Layer 5 of a small transformer language model trained on English Wikipedia (10 layers, counted from 0, width 128). Numbers have three digits each and are written without spaces.
A neuron adds its activation times its output weights to the MLP's output. To switch it off is to set its activation to zero at one token and run the rest of the model.
A neuron's activation on a vector x is ReLU(gate . x) times (in . x), where the dot is the dot product.

Input weights of the MLP neurons that the questions are about. A number n stands for (n - 500) times 0.00042.
n4 gate: 487349593582513508356395437663639618551539411543492692431656358483690660504636767581483453407572157639149483496334295555700665296444418418387301261416586571508556419306364521659617392281471682496378621345471586470729368606487755435470521277701601541256534482434579934358516406381496492585411533633622567496864579722687348703267444613446659555612715521445491324532832597436341513314665
n19 gate: 712702437432885378297560425675629496908573739491561656414457782619358312402492584411317386588403439722641496421568396441534601421449470113500550476371368422397593593430626272662491482466574320305345549479365513479273737412261521388370658375472521459504454526549373496470544548601271454382571475321438391305704496483876266823716646483597623442517344728521627479675534250445658649386483
n29 gate: 560642258608622828504290706132310508651339389608426575613243466571169737780446462307340642534466475530584364258350237453534610580423557631386636401479332433383737500517368551578374572548525530359551529555707795509425466654456391697585618314459390404312632576566305347513602443419779347342479446681382170597487738576487555491619561500316155661552504315586371576318423424483543639438750
n30 gate: 363725346666490411669356615405695746509371687286676490681662408363495402476346523773543571491869626635495523444420635566622402413623361466384369545505462449320330505231051648457295729514518416505044431324527776415706359514452408394626421798532383642707641603337596398661352545705523444584664468311454686699631707329630402589542567232347164574581350500745763241440674723444562768388277
n38 gate: 425642211549621430676604673224308435647536461580364455383253496655186487664722276323620496667592437110604522491575378275332671811270487334739588457622509547496718473590522613509504425393376732632277362783504353531491624346441517270408491452649496547572394675492367273647559698561653649346601483518792487470309444765577242469343370400560380688237384327597575526762619483496687539247566
n55 gate: 337302500373382560467362381275431651528793205688513657354434468830443440556554537286154682357634567574605325583440505477463620545547552339632551428422318436600173682658805610519693790317536279572684464569536523566514784426314660481541697187442099419372662510420617514697536185537413601246431559215761358546729437527277160551277420290442537436308495495509361527421584445486322714345215
n60 gate: 361478453465763556695297373448363513448689225500733606531478517517324560604705457457304548620341442225614650633625575478652603695470315460594436479211827568386591622240268211443434226496479642513333538457646588373454509504376551447680449513475367525487716464384240474675678541573632436595173483644662504581491559679314611762327329330541391205251253657500310479417349714302413424599731
n99 gate: 698560512606488465330437333434168607329610423496463559594402454711504511562605554365418279504450234396424630779693559346384301636423476697420481623257519545265473586620408325809582553535466554516592504591545555582436554404492367251485649863560638466626619484437718473594585552462466680531358666613473615622532394508350420769466476230630387412231485322554523667566415500315364462440599
n219 gate: 176415777861466443372638642437253376267691428680630549505456694477510667466667428553835645476495191481495567390428599591442476561770613279647476807524549594410529946519481429490651693471706342772595350453467481534397346490490259426557305533574075561677606750264402633471721390500700543155696392524486448623723411500687490462800559363782398481719500599220428434142129500237602538445476
n236 gate: 368500631390486622682574674500087221527477554606264761472574281482542478701737604468408527405550491495415343374618220727668694562609597509670563597648495558366697450403631625385302740674412586696284340648636348546522623618346594268775594725154202363537391316399456657537683370514765581554658718454464334616556793451565689333551362558557367693450474554678423657611386846437229723353464
n237 gate: 717472452598348535432685370339334277531482579669445468630733673375599286518487649540442566338408212566279404544836296350686601500513689549248342466556553206569687531406346478263442425438453631677338810322598469643522456685627704545390422295389316612658311445377431421531394374684570478518588267540539312209759724535681535583274415504680665714745783305513412457570518866447513504279404
n297 gate: 318339596420366197387166530397339374469626671340572609424549426431787373314564373641229637662395352561699303417164432368292539643460594716357609705322438383422487509371333300580612892393367570405251556517671563580405615768659721338675552557377649534455570523602209653705504685535387413351583478273561269392568405361355426675397527478361464670415718747615416305636460400627291565647592
n302 gate: 456599547234399544361358223528421693696541753243397390654403500496759551552442702508400500192354412492375705587492663663373571578364520528523547531680572453379496388535219586641496483424693464308555380469523448544438396365553457597536500165427480632768762264190357366496778401536551472472528399484422496269504341343634472405535633210617404708384554520452393621576627496603644527442366
n4 in: 437262583428496297645415553353541405445644579593368526720470406492614405420520372680613354550554344603087574397521444646492537402467360479430446484648651541451693244569243426492610421626638707470550305401601614399789329384303861394570915512472376516607454591460553512311464536467533508562575679408315587488427777668619706707560377557448462360811710508479400172381604475649231324552603
n19 in: 736492218393574295425376289504576504863648568324535380595089560476570504520535448532398455560436481508476424436407583524476617468735356496588428492520508350468708288429738357475327513455394440458492757652688418345425281347517464562592704648539460405285480618562516564569419500452400344709593334353532720094613453353649540512712463544568431364373657739326492691710727432262655639593408
n29 in: 418453403347529350354429520652259488397500565389527458272554572504475548627394553492635177472520430484524686306284508472606427392525633558400423449307512504508533652524532548640566375438496431764617699339342529623472565935538508246274653383473553536346435301606176641422636500302468431589589448401367568292303623227166435557355306420645377351590476332410353432370606186557578328152508
n30 in: 738653141482708420408308355369593487563441611288551601328387285618482526482314713697545186633615688482535562381670715513701119399442464523478690647223657600474455406595242601392509396405513363491252696342435351532609603482408491131615513478405571400286242788410522619432611709189266328815540421612526407469643565245523628438709568627486540672703513671585420526761616346531477469296376
n38 in: 588184615771496290672639527645547614496557302286477594451703622407378504307496516388645436472313550619394761547544520436436417457640431622359433504834536590426713412512297386657370669605438639570528562480577431347574516552467524716472642603504488453671607396611791725657523591242567429500603344617488717469414332394459654401371419547450363342552608802464564308589508650651375131616247
n55 in: 587509161259508773450739419338423626810701541504555471262408351592262370257583410582293418537663531622371553732631420357295366484409483617585516349403579432584554595361398718558508517558428443601285580605548512471620385426761552802765208780555276284596561304464380573562563441414634419573716528488395792331559560641357569304431342371552421496463639411689434557382521451402372585551508
n60 in: 408624575315484461463325707432441421588508591640427418512552594585508661456385393428520380626382527599286701228389427492460200718504452285160559450609520516554748396276227570689363605316423271512343597610485359304392241555427293313338727775688488283297492562298485488267409390500633575543571446556598363520398411457537531504664762410463460406420589399687583465576313398571372527612602
n99 in: 574436398525458406567492496600484504645617484189630517684312508312496427566671390722641459447402594418359337284488517221574545291558533257516439448670442685464645550301602520741717665413564643373443616399409379591588471697652662215516504598540496644563336359299823671467520488733553374516606528608407293540475368512614382533747513589306347553247321294768512460317151269324475411265590
n219 in: 580395408317576496550495444643448430478352395415428437818388556461926709642598627288682757141557487421280435823619613513403671552611491478513377504574647647517651198586496214438437332491406802369504655622321473504599072474659565676767783439555399607432540316614765504553487458776300378649671638655409517478545328352437347605446496695505349535718453257438571465406526487219531331468622
n236 in: 805585517621730415496710584279555496634265691496558487461570597725544568487653747491517247504274254636487441657684702299599373580526583312807453475412660429773668573542572732673561129690750559399475462791715370746362543504284428500500736330578483550605560687249679508465459610415458475462721592526458475433588379361588407326533648597401457453664479391397389449318363466594401609522886
n237 in: 548658414262703578464540410421483315439411509355458335544389598441288522513622617714434793405565283288555534310739388591557414364491518620410362416187079483385627491466418496584482523900369409496875576333630504390292578400420350780668586181278712508705366758630593646504608384522509681565305381482461470650437513598496474491515368646363522319403251526600561384542557479067381419505280
n297 in: 323642496500504388278545528609817385217533731545596327374651630563565556439523516609302597496512634576413528615556484496488404571343488664520492519551629453504330645477592098601830712314348572455532312354496317306531488848290409586070294464430337441725572496666407564435435580520484373508680563528524444484554516524496508476531520536592258512447663417452657749368372262396536539805405
n302 in: 350239422615377566508705585551504388678336477551485182520524550485448465614492796433536382519703692586442512617590403445406527565453253192315772519450571354527480488477387434373397500385401395637426573585492607627290335539274562680469415403602554397364637504689287314361350582488647516457246339540357388423976508454400636621360679697619603748393603585445520697517406469633405515476644

Output weights of the MLP neurons that the questions are about. A number n stands for (n - 500) times 0.00041.
n4: 356542574333611645624582461328667482550294595362469527323304530407613596525541622588815373435556623575751420388540565401446356592483615422485428242340508339409459814363557439539346545645405514382918426345611566395449581391434238556661351718447041517220450611363334722264462873737312693317337416371454780631626307558629531357117414526522617461391238631522780537284526693720609630322552
n19: 472586620414375338665584481346407480659632314445582462448559612712697485788214574564140485368571722396704607467543387221597216828600447521387463561664337466613402538340289680267764633558284505489337585630695249386203407726649520526743055339418678622685724407678420459331567394711690660283384541515405689457487630698156220376743328495406387521462600058318455605572291598637759432737519
n29: 488725541667520793622566551282223438630646525618399532583471319440222676491596699531667753564543446420708517358476556363693475496408728545618291284698259586608504203691474612543533575695359570374467460528567690600534619442428616419682461524374478481626404567254751400586600286444797389524794481517458315707552425394353655517460599476160710676561664339496420635536582599632480488617631
n30: 671229474286328622843454546533466428626331233700312420546548486456308626906264457484378759663560365624736525500444768536457490727335589666898361318482522481616639595219284491468633800659806652390890741406264570651244524442526625657442676431444577342319620617447449635395404535470602500212372433227363715269509514689558368323442510680427192517363334280580485485533223548481629604824596
n38: 684945708255516475391417578750600322846689466518419377670557640562730719660230548659410279661468504476334348426301629377556487408492449163633439418331552487287530448246477571521578524560552578203539529508458550290660436647365595508520504512525500464691492571426487378509550473518739279564616476460536611659539176333372381381950738784438500688526610734398324320576225435461379543487401
n55: 372614275761670431639414407304286551440575449535404324700384813662436565607118308708572500738527277524491270651692533553555304471583445726486400496647421729539483594357455484378504500459632532658204578626605438558412441581457560538444508496709468504321452546491488353353356482769624686336368528800465286661550666361587252617748436376267279300629383568391842179533536517521447437496671
n60: 386409554592644428620612544657732453155570298685492620556908688370356321491547479668524551396627542379383168524698484464362487500618405404634760468448551458551331621655597516428549611577774540605453459335346720518375554310469854601532560232859518659593571378483606337597847208575451598492626524393395680411527612392607267540444559459577573507365294610537586539751636605643415508309323
n99: 390676737318543219393574422588725393521435512292676612547549636525692290447533713337631917698602422651400382547504354500435622607580440469563691527707659468574229378453603693558624444482471426571447583765482526423663459480684329725565288815452469357637591593500445462543470272449623591572445492583586574539566535278562512573540422378723570578376325537604425214245709597719606629566594
n219: 429618300535470379606485312558624786546795491495689144496616443505426449555347739421193643585543371398220652351738482513596596376731563709430607758342449427422523510683302655823661329525711515565694385333653356340222765509576348414470422451545421466312449625481580437347296718360785415441671521411475804367670339704449681592911642367518315428305421302711715467473369285345593491620663
n236: 453576422344337550509456325576729500425549443742528239543508601450553438838274594279508516500602368364150496375560508519573492377530540655222729519758530325389594577551414461531639311575553665674681729480548509422538472512541504456205442685664338718530413548599267526440401956560500542532466557209481570492559403702542319435698692591508394358504354594592346737388291386687590294380551
n237: 324413484772517374687685648391571384874624221373639312321702390532736527268307447462508371624435616406781205508491547483487398478682465577583305449411389235513487446318551530432392597719665552582616560513204584725628345460553117551596281461565362586528616387621479351523547367294435570325344691437336980556488276487500465664661576564436500550150341340674455314535344429451432491855577
n297: 357365448652543465513544371388373413446260614471572428700541383673706392629632755301465438661752442636645491422604615609777459369584339438635691406453371516512405396435534433582739522474512330509467476327240611068264537262655537485627674484653746526612260511388678178346236542720476530387369492654402443460448453379471427738440545587429618685386337430360408392200418406406559439318465
n302: 414618619565657628335423581504377517684559720414288330386466480740598530435308352408408636566196577461518469597180712222626377385397592637305540710435535302585466678678447463544565266577551446523415414446573265362678277615593568628655400476429595477678472496367271833438558465398414374304439591362418256365336359483263721706608470373468382213471384547728470655657753572812651643547484

Each question names a token from some text and the token that comes next. It shows the vector x that enters the MLP there. A number n stands for (n - 500) times 0.0072.

Then comes g, the gradient of the next token's log-probability with respect to the MLP's output, scaled to length 1. A neuron's effect is roughly proportional to its activation times (output weights . g). A number n stands for (n - 500) times 0.00069.

"e", then "ac"
x: 517435626429389408463733215519428601469492320438381434635416436714547502095377745861484513431082450530431628661549566398424330553559512388458456542532371669578489634625430625306757502436560554575598810595445526596573768401637469321711781598673356638425527382377339581415448352705400616326492484530455480463333379591492378499427298453557578531478257679759283402525589639369503583378350
g: 435561478319438555291621607412741574460449542563582349559572533572454417454627551421464623462360420549152608285675540380609639486489512537531557460396409595498425740421757509630405626360492720596592516194388416588365569604497570563581325532571314451704697527137666535570544513402237682535515368431597436553326786421245565469515375584394441709872333536349541608557675540505611537521272
Which neuron, switched off, raises the next token's probability most? n55

"–", then "20"
x: 322485691496452486447555390654434367408325568470416375653314555313553450466849749667385432692431680528807470510315261539553414696274421433415826689575554549572614439356618693489750570452262586407644446458503521490478713406570574369518671522649414674218734558613578431320375694704320475428468602506466349226447645589366501617524466276570342643397549407452625364619527690619601548465512
g: 471399634297505540707280554303665455399177378505726654517513463412562410598532640621550540547604360540552788400654601395501419495260494376340420372793600549397477410494672406501406472646425606527248400567587550546593335430396539676568561320407745532512464660301504551491672373433492580439332451537771779313445529361695598523400433320689620535441644779543483781542627600560380561279537
Which neuron, switched off, lowers the next token's probability most? n38

"5", then "3"
x: 400464374411549725657484392566515727347282554495801337621373532487611409366656218423696299516395533562592508632229549586369462695378325384317512421509523559495278451513405759487503572258282523493449699501703550599553412368607448392554439698590324562325502443740594282609484493645585569251353780509465748391500677660130358657558295354327410375601597537503529524552277679576651611363504
g: 162730485623370317541486605504595486349612629466370607355803371459381385498596546438500529482428449436439467569383437562524612543389476433447690623452571440520615611458621393476382512623513429678422628356518417700437354242643472789595636628653621846492567592623446310436198501616224262327416354456466455460113357578560670503488510327452612427280428620513550570428463665308527447632301
Which neuron, switched off, lowers the next token's probability most? n30

"op", then "p"
x: 573361599730696672324696473498782480417595469498339307617462460398425544302505647513532550320246465553311805447277416773637524480616465615318573517338308596659571522527446386252895467499607623439578443577223569433546600605667349151435582343621261714282508486697484570373280561458403609631512666864371519291589540556600634639538484767507548422592596528493393722663488704432597485411661
g: 586244453394403586463577166324610479480480648387581450342452478466324606538735493440367550517649456574647616527674387442628470576399470617461463660540501451441527729373851512356441534377388578422316494170401571565286619540433421463334611478608422314358303571572401550413487729293205470343570630785613423257528398576507785481582643431274432536532485471519495260480718332575646372550399
Which neuron, switched off, lowers the next token's probability most? n4

" (", then "18"
x: 196486537352504509371600505464436539290392472396615501465246490405400474575459489774309380657357617525673571442324213507722408623717520302169576371651492636513539558440512306535678583471380572277451452449607459250536298460596676505476570552620376407337654658475441469359328367639263444324333581612382413295310534525300489562608564427578447599480499653531471567734225619459710389576532
g: 520267545801459500668433636493619640338426476345416306508586566332549634394705206415206419657491428194412461773418511439315539419498565424375614614445399434408432382580685633483519553508502426439583740269598456564533358549518520342379476493434430557777404366575461556361526596680619632519244415489517817188656533611362195351481381488441578367581564651607559543515584480434740616513552
Which neuron, switched off, lowers the next token's probability most? n60

"0", then "),"
x: 438522334355519695230425566477370570531302629516419421500287624383698410456609719585368417537633759558441468656346488581529305240387341676563621504331448648456351498469422729423508649510448459472509620614565603424666431474640339396430283438445448637345487568762606328508437559517289627359213851444382722115458566765307393514638455551386443314763504348250669637561279834607481534434495
g: 703440453564609549175732454502543417643495379470481612396684540604537602344560388225563325472600382703427523581363415189612536478445496484500705599326495416528500383587597401586655367554664271491365602343645428525517501462719636412309844434475564365638495381521482483455525408868581621683321679342529286588346643357499495454522557727662519570345336534677547765493479267574500491669480
Which neuron, switched off, raises the next token's probability most? n30

" (", then "15"
x: 289498526347544484370626484368496596320396444373540467433382554493313437597391594767331371648476584564502582426414210581674394615690487252217590353622424621605476516473482381542821516414419561263523460537495412373547259467654575477515558521592337395404657715634408442391409353608321384272421556636467474301360491517322502582665576390549511585432321772447457564786247629520739397582492
g: 526454406677461435538344534675456640646448493524394466494473659525349675207613362289477523533511473307534448413414724394250479436287583572256667809579349536246402351610614421315527540605411419447453615335738388531629310513491526411516657584701412425689439330576621505321627477614449561751268549336419646271584618438636286473462616612496392650460291478351531335310639544291680522460371
Which neuron, switched off, lowers the next token's probability most? n60

" as", then "ide"
x: 365674620416634569332818400439660635456359721308627761432444542457433402435413607444249674552481536630714672521357468575632566493307462432295579350336504497404356546510533452474802538578406702398685463470489399339531707400501564529635489677544262718382143622567381479556424637671328467304468779641380573456335226420468549410544694533444542677656391518594473357673394224494558385550556
g: 597530339408640469332420399251576369393470463465493541365693344536494212456359534515448495583324526573433464354697570654390684777500604126549564380621607513408412575529569688362512400575532353582525660517478697475537512708359338546607709651674566438644547462716676382545494269378107239577453472312568427605409517349618710694709564573737620588463545470487520510402751444572439601530435
Which neuron, switched off, lowers the next token's probability most? n19

"F", then " |"
x: 446641415651210540598248369449333517581281438564641386739362581591788603502644211634612649426326699485599616635467416483680533547738424456339627596469613404362288403487625573482581590308481862487743529654320358533599532324639507560250669503515310774547382475508473482354336389456498434268509651613379620420610701577359542401589414579189559318579341230336553727551448502614539505555399
g: 324291631429466601260440601378607518546376530329364645423532644395541558557521693473436241736296664554502545574483222439381503430438481586637437452612607443462537501499536396509642375641370538597731709341484296416428454744475417325527490570589419486735371371843672571617458786219659521526452302464306697402705641579409364523415611662517455471428562752467363358464262597463411576477289
Which neuron, switched off, lowers the next token's probability most? n55

" d", then "au"
x: 693484725518640298483708426522442676453374493492631275699412215755519323440428600658319487347362648512660447676368399369606591452393505450267722354579524539474318389327521572636647329526400459681503625496617439313382522408544669639407429662331256501490601602509290529334487809366414369351598610506363599542555353384328633474692593432316601729394431448536181558733467481422573350442482
g: 493491412655673438480350488602539381494935406531493673452636462424408732726627359770542501425641392618390354423540472479331238554400775395335365546421528461405320638697297795709434456495527720699648664430493589604534496434487577439271739423609513781719470507613398241638286672591491573558410431385558411556426412492261481551512501657583535569522360505486465412610470529317581462606534
Which neuron, switched off, raises the next token's probability most? n302

" E", then "u"
x: 381585391312603485746575513408280400366475656613472397561430405450395475579468629697459480432314405481391446588600500555661419558446296458548344547823545582613354557362689511562485572313525594409345626576591641279592590405507507606442469738421517552174528521575409429322395519376434757185399718524540454606319411551235547398861380522288698634510211407674473405737441535466645397464504
g: 331560449350599412672373487251479669478380511384467619475750674586381456408363627679566527674388395367532402790387632509531599334344650313521287415649519540429181116416342627674507534467508585605273486450445482860540758569489233515538478446427703259598305508265469498699759546551364536456489389516443506617486458340658419447299518372479528540474493455496497593363631552433597460539557
Which two neurons, each switched off alone, lower its probability most, in order? n236, n38

"or", then "ian"
x: 620493313442358500385846457457835564418487614392577307508386243687571590471591636479441467480341325407814426527621453498385595289738516554768412351595520554550395405571426615305615604495437655556672590334424092684612429440621570384465493426446356649522365649732562541668824429647617820398613529453230668622359426441451552537359217469497402403497380312444561678603516536378570657421750
g: 272359537359631714332375691411616249332507312319609520606586502417648670375485537547524427593369455567620638511522394662621589406375321584463477489378626668453334499704566795564596302330448533509333546417422640664444530359361580483524684423670512572524665211520421436418670694776309282498551378386645510456589707504233430271473470566528450577578338402408744655541737709504419573433467
Which neuron, switched off, lowers the next token's probability most? n38

"8", then "2"
x: 395670440371519399339514383432488405443205676408474463695196349619681265473614312568579284420312466399616457611292298525421500601566270410385508592577397618537253353401447750466415573466368541413423807418648536413573365370696489402418633531632333748355462430707623245590356583642527688391354699703690558397440566689385443664550286258426352385491536258440558533461445749558526673484483
g: 414586216545378481696553513546314459580473484514577351485429351532538361554725529321192288494650592471425465558685364575580356432413476426730523563451552412243621498691483436676655216409471312536287378750274475380346531404844621403589367199354380700307518502620463467402444537328526532516552501450519460330479433341391632364563409357440619457522288372382675593505492528778354372632578
Which two neurons, each switched off alone, lower its probability most, in order? n38, n30

"og", then "."
x: 535617640721352315433800385380472309425598422519467316432398431142697430285244548478400410594271546407452577589656415443597526233413423637325561262484458524813606411451518406266697439393623609637501474587416293773561690418786538641464548527505309679516431654650521506559417665475425285553350741522692386455436476387510415410605408670310544450516596541531387722629252555585662324330402
g: 541213451705766540340406366653575552809411505339649817429421598503512491876352565446480504664384520307617565601661395540380604519454556413516560550508674700452433725500533658460477696367559572638881519361389568515382688466483585573439630467529570478559288556630631628555652560411404656601361386318400511346726550435477394466453362510381382248617367571490326482356597366370353516370325
Which neuron, switched off, lowers the next token's probability most? n237

"fter", then " the"
x: 709625630371493307542736371525602436450493891307393535383542693299376443443521668596349647545385684541391736474413517526491557857481329644398334525119350516419318397411684446541684433654315762414875260688339398384504543616537603361622627667681402450331296596486181591591291679326749521392319558578426327415545418562377508501567568356415436555526516596527400439525397330550658512346635
g: 606504355522527452519547704538679590227243717331532538511414437243691679256546681328326598593423316560524620725680527487538218522556532533565499617532502527618356313457323540481505562547453831656814373478429396346639635586540585363704514660684634574318770550368540424584505469640705631496412615689357620519466563627690443419466514468451462641393588409564612640479625621635267632567493
Which neuron, switched off, lowers the next token's probability most? n297

"-", then " S"
x: 352609682315376586492765394460472501543328253426548444597593430668172516384322559568461470640452582760536554719498430298563495389522590542438802680485400649440395472524728561446629469625488613230371531562468333527559656458564615391512543716591286359452480548445551355368295386491709506286533644502509780598500389530384551468705409379414443813509484658459609608715509583609599306568347
g: 374736442433496472356415570222677704668545576694452587687581296649692515621251368634275546300605600535486739393475438397272392486481354576482555632416459503514602394507376591580502646487408498458442558520502630518601199568468715589529169698443530641258245405622413292251243496550525570542819541556609485437550508458351490716461340528579536559523269577379640373347507392628436469484475
Which neuron, switched off, lowers the next token's probability most? n55

" G", then "F"
x: 651494605488519273566691312554479389381452514589669310531355484416460417471427601731601489493322645442709490530371651613493585528590295398433631418653686545690299340580612686468726599473538597450535467557453670543679566373817563615446639492543454589443384609408403334190654555373426230290390608281342530376416583482332407472676438561436863686471459506474547735491374541486552416416268
g: 539315587837404550570589422559452686353492553744535424680422331692421435381494357635510585517395461275458111494367409455545477493470533561525641427345552385334522760406450166397479311429640665344471437821517514587581407516431478545551503409545664744391471451316428576324628396631476449440505547366576200693804386436625656508371461390639401630400520474524688489312709403610423608606598
Which neuron, switched off, lowers the next token's probability most? n302

"ign", then "er"
x: 492453516269562676209492497279671472330337505531728299644547465734630555679502595543528474776357631607685396705547439490465612124592339684714538178277405645524408390284320503329545488581664644616418497556370507458460462613725631548440379590499352606389494322660611589356490486648507591491226609545530775376559278340262605501519391346433599539543542438337542570726470632427541613329616
g: 583417571549567421414562571435443710691670307567390522651575379555660467195693652646495544502449553337689780401711498612584495525392284451726317362585574334381316153669469626558450474493384620530468674441519687522520475344329506435564237446431391424563542453648161559289358475758523386593305394534612717597459427441431520645476438552575505666509296381411223605614523481492349582539681
Which neuron, switched off, raises the next token's probability most? n4

"ust", then "ice"
x: 387477787618452566505875294575430554458182313628702431672577455426532533807617704481514320453534613522247582596440599570438572504529498595549159253227544601273440418453228524538721531425510654585533398564381519451622561438619526334684440463400213341347576735421315492503512368531617602249531485634469514356294818476468515601358501574316537689591432532444294401461305212478731523500629
g: 441416397538620518563266387549486626640131457389388650353363347493529511715504462615394717520309536553258670700475611573438496499601695479526383545344527510376519521505676167411648631492394577688588454409264721419662279524526415545527678465726613430565301593380461256399654471675509370607351587291514377466432549696376589683414685295570513621400600527666475543476609628572224322565621
Which neuron, switched off, raises the next token's probability most? n219

" r", then "ail"
x: 360413492457357524437719397476436529426269443426447367607448482566527500459514688780476228494272676397544493660396324507741436428566417260298560388646596682438331464500598608473749544661658554620597515528314640606473491523589439527472522589497342363448673791565282561567479627395480513481298385670395588327085307111365354490588620345484547895592482579617458707590452526618683323597284
g: 585601358431421460495414516507515667543603487462480582409363765587376448767665459607352513230489761361441375715633644514242765472379601494340710500490409399213569415344531474418496532726451523576398558468577572389333369519587704571437604560405359362789491465305552597429511559161398380525527533480595735397510545285417649649442457421595439405401630587406784444213378364748631415456578
Which neuron, switched off, lowers the next token's probability most? n302

"D", then "e"
x: 725547543341576331411746378582426466384245545617765395621292307589425262441583665710408432150357598656734499666329394482644538533447439436352577431561510622383384383391619472500628483550486499459531587594682434425430549378637746640378474753573330583572602689510377507281550629376519547408445544594387624712346390340394524554830470423568652430368383660675353711695438362443727308387573
g: 366383763350575384375501416499509549515600454557556466413217614528498350402670522562496726539348477683500532474672506732651263584533484487512712602478570549615479583257530719578538538464461541454543580826475631289537700570425449282439574495741231544543640575490655488672437375823530567344445472610555549553529540442538245476536610317566479255580375580506664610105464736433506641447792
Which neuron, switched off, lowers the next token's probability most? n99

"al", then "y"
x: 541742571107453626583603359486476569261480526418481353428538703702606553491277543432337381437291634426520454580436276637487367532573455496574404345462482602418386348541613600155359541562470547472603571468514589530688606410718353473601344766599350738279285359251398567277587637344617822373535566596493533523360490571479553661784458587313513494483251924495144515545542561390642389285443
g: 459564646374413586406492528403396483564403383691577372512682522237366452387616692571487443422194459610687691444397443550298571592579565356819593524515534465551488204403274696507438368266616561551464378518706354550430593494330551476575423423340674459550474561359862509626593718501768578347539598513705490678456341445534502433394408330612635426499737483444509179404405395245659526587389
Which neuron, switched off, lowers the next token's probability most? n236

"s", then " on"
x: 538387291626597588460727512506821341525443570453384527527624521203487375639432597474321468414442349666205529462400582502514521520478504459524669296636611511696468326284599532130723680489427493485665535706235461355485518620513374453641773746294356639306274602832207515515325761442543598357413582757269587339561279321657526534435480450462452396680403575351232519602284600424598459417742
g: 422442625419455525603463577576546375302681518455467420413218571584356593192369635403769391504371399490520573544342591594469265347872518492348511408455641460545431369281362229564448593514656504521604434498388582281301369501632547725644614641332331424338605347450453495402525445697666409507348669388371425484541711407397414661623387819350584554682390434554411764495538493363553288514606
Which neuron, switched off, raises the next token's probability most? n237

" (", then "on"
x: 296473387426481469335616464417422534314339438427609481522285545355381398591464558784371389652360676489664526391313193653741346633738543256243628358568501590535564580422390386596748602404407560293545457512610483251560281443598671462542527535635443479334640623530473505389341458598223412415362561556410414312328648491318477543570568461548452608446403739465539594766201540451702416564562
g: 539523571263375485494527588396511522459628600336570502614578247300655217432435501477470504474322457459605428378389400447493619559473788351635257422299886480607517295605215501556664600323607571723527704631522530641323700653527286451536471491484481567395601596586573541749439445489502547361488420425262281623491489426489770599489469569742626622621597684350463755453511441566469306301618
Which neuron, switched off, raises the next token's probability most? n60

"ens", then " to"
x: 561303682431605620464574548501699512537448413415652556828353407337603388475467421504521538769205241534229308588372620578327397541778586517437365321719507644535352251441380521249903686406549446487668445544385669528536566631555499540399416637462202482396639368579470303633370352415607606334471707640331769478572286512465491670539611642495450279491621481642445446597284488551480520377492
g: 438454265624604510395329443525401399400722779298546612486313734500384558543708524645476564558712429525638466496287540263621597572540436455426455307507362530339757572411637531402536427220260574481540619300378463452391509413411471582439464586319486688499382409549450555588314537473519333539255499493443564176498582513620504276589820646367436593657498382401404254231563465444455282644717
Which neuron, switched off, raises the next token's probability most? n219

" it", then " for"
x: 712503608177467537582715356527443716461382641369606670533344412653578441493201591590448679553473556541525618457378499392566674242438579569380541221349243469520503624367453425621604533696641551465687342552660518407293736267451495446488506572505301581297214474633474589537393524596616620427316533450485692511340194477414479471524533549289567473651415670451233579606170489281429235359730
g: 462439521683560564422487606447458607372610655450552277409700607536615579339484391978457515537441452638632474665375493386510490397620491278626562332386417384560617449397325398096726366414396340548358405476286520677538340472462507262600726491554449655261600422552560640612347543720473361392350523681446430588761630544547431515592275528311614395415533778654528460542682375437441500517537
Which neuron, switched off, raises the next token's probability most? n99

"z", then "ie"
x: 488633440567670512313722540502503636344536286495374500582136499310565528585576406565302608382198778281537678682511425590566469440792474536516643571301625446574411384622594571360615703424536426514695583585490710461571518420735320445653738456530378639264479451392787342454556446565513441448520529416597479641546415384657312735741463533342612490368436326273238461633476504608329491301597
g: 537364550694539568554349700555369437718535401615476397616598458324606424450728529287487561666304541575300194566489684530477643743532558591704389396375478489311422287281575576537591429459665584723551707494743385518348547579571452453331413692300688735715549472417574301539774645463759394602447476399507698587680393639523480710477291255581625550500474443570448433434499632605446382475545
Which neuron, switched off, raises the next token's probability most? n29

"ay", then " F"
x: 457515473294436558532678568739564550323392476632275366412273409367537333511493495715415463470371373423714582469561453574604451361571558758327358388388622343580540474352400554254516536438639664420436476605527647438584669469739675477586309383592196707361410537328479430484266479557607404385325316545464503642361293471470384686821564465220347544503510535248480359641499300685370396372746
g: 455783594849437575596598443529414627458177617590391596665500352584716415632448446555539699733721615342460412502713311452390310498635617520576951567311402477492528469453490632389340502496644599451325501356283493473586721388320590552404502475435443574642364316420437362333402538531430478457547677356623503238651591573384527558558297421622612458350439477324509376515644433570350395716525
Which neuron, switched off, raises the next token's probability most? n297

"ant", then ","
x: 407452799301581645320492446296562694431339502488736490576524667564458352632682392654561492486199440515599458725572465627413572340599461561756592376405423575418457260292531475263337522563598355414431306491316413313695619416709466516673450505249246786187433368839370631490207578504428713561489708516310471408624277675383530617487436394447562565717689539584606413483314547493540553281675
g: 554409432618544488658650300487477732573669445337515456511565635552555431443579605460359307399475331644524457248663538603426594650431156635538458620515625303692410554821253387551614461587422473531442571380288701627316619687653496481593652502601672407433504662539548456683634238446608674634320533474508377553558487475454425553627397266428413269510451374371530457551273663519527942554612
Which neuron, switched off, raises the next token's probability most? n60

" one", then " d"
x: 610764763131530445571637399340370360424445596394737454450401125519427480483413477691569631580238579714459599309379596469607662422452494518305432331555346463479429445270590426435730567543501688375456508423624501579573434537584169454374670487399101715340330659512453530297568325476894694385535467509443577501568413355413529206458632594336522513602280547463442631504346382657522380450529
g: 643515780370458139508564573592521567447470592519720251667454483431514405418513437514523564432598711770427487744335495383485359589456511561512632579444475489304458575526379568505545491332842276596380555392470599454300343583340583665609488333229696516390532413680414128409600791477551425406717281520434617625552340383549515600481716585486601536314491625418562519639613565311455390473317
Which neuron, switched off, raises the next token's probability most? n29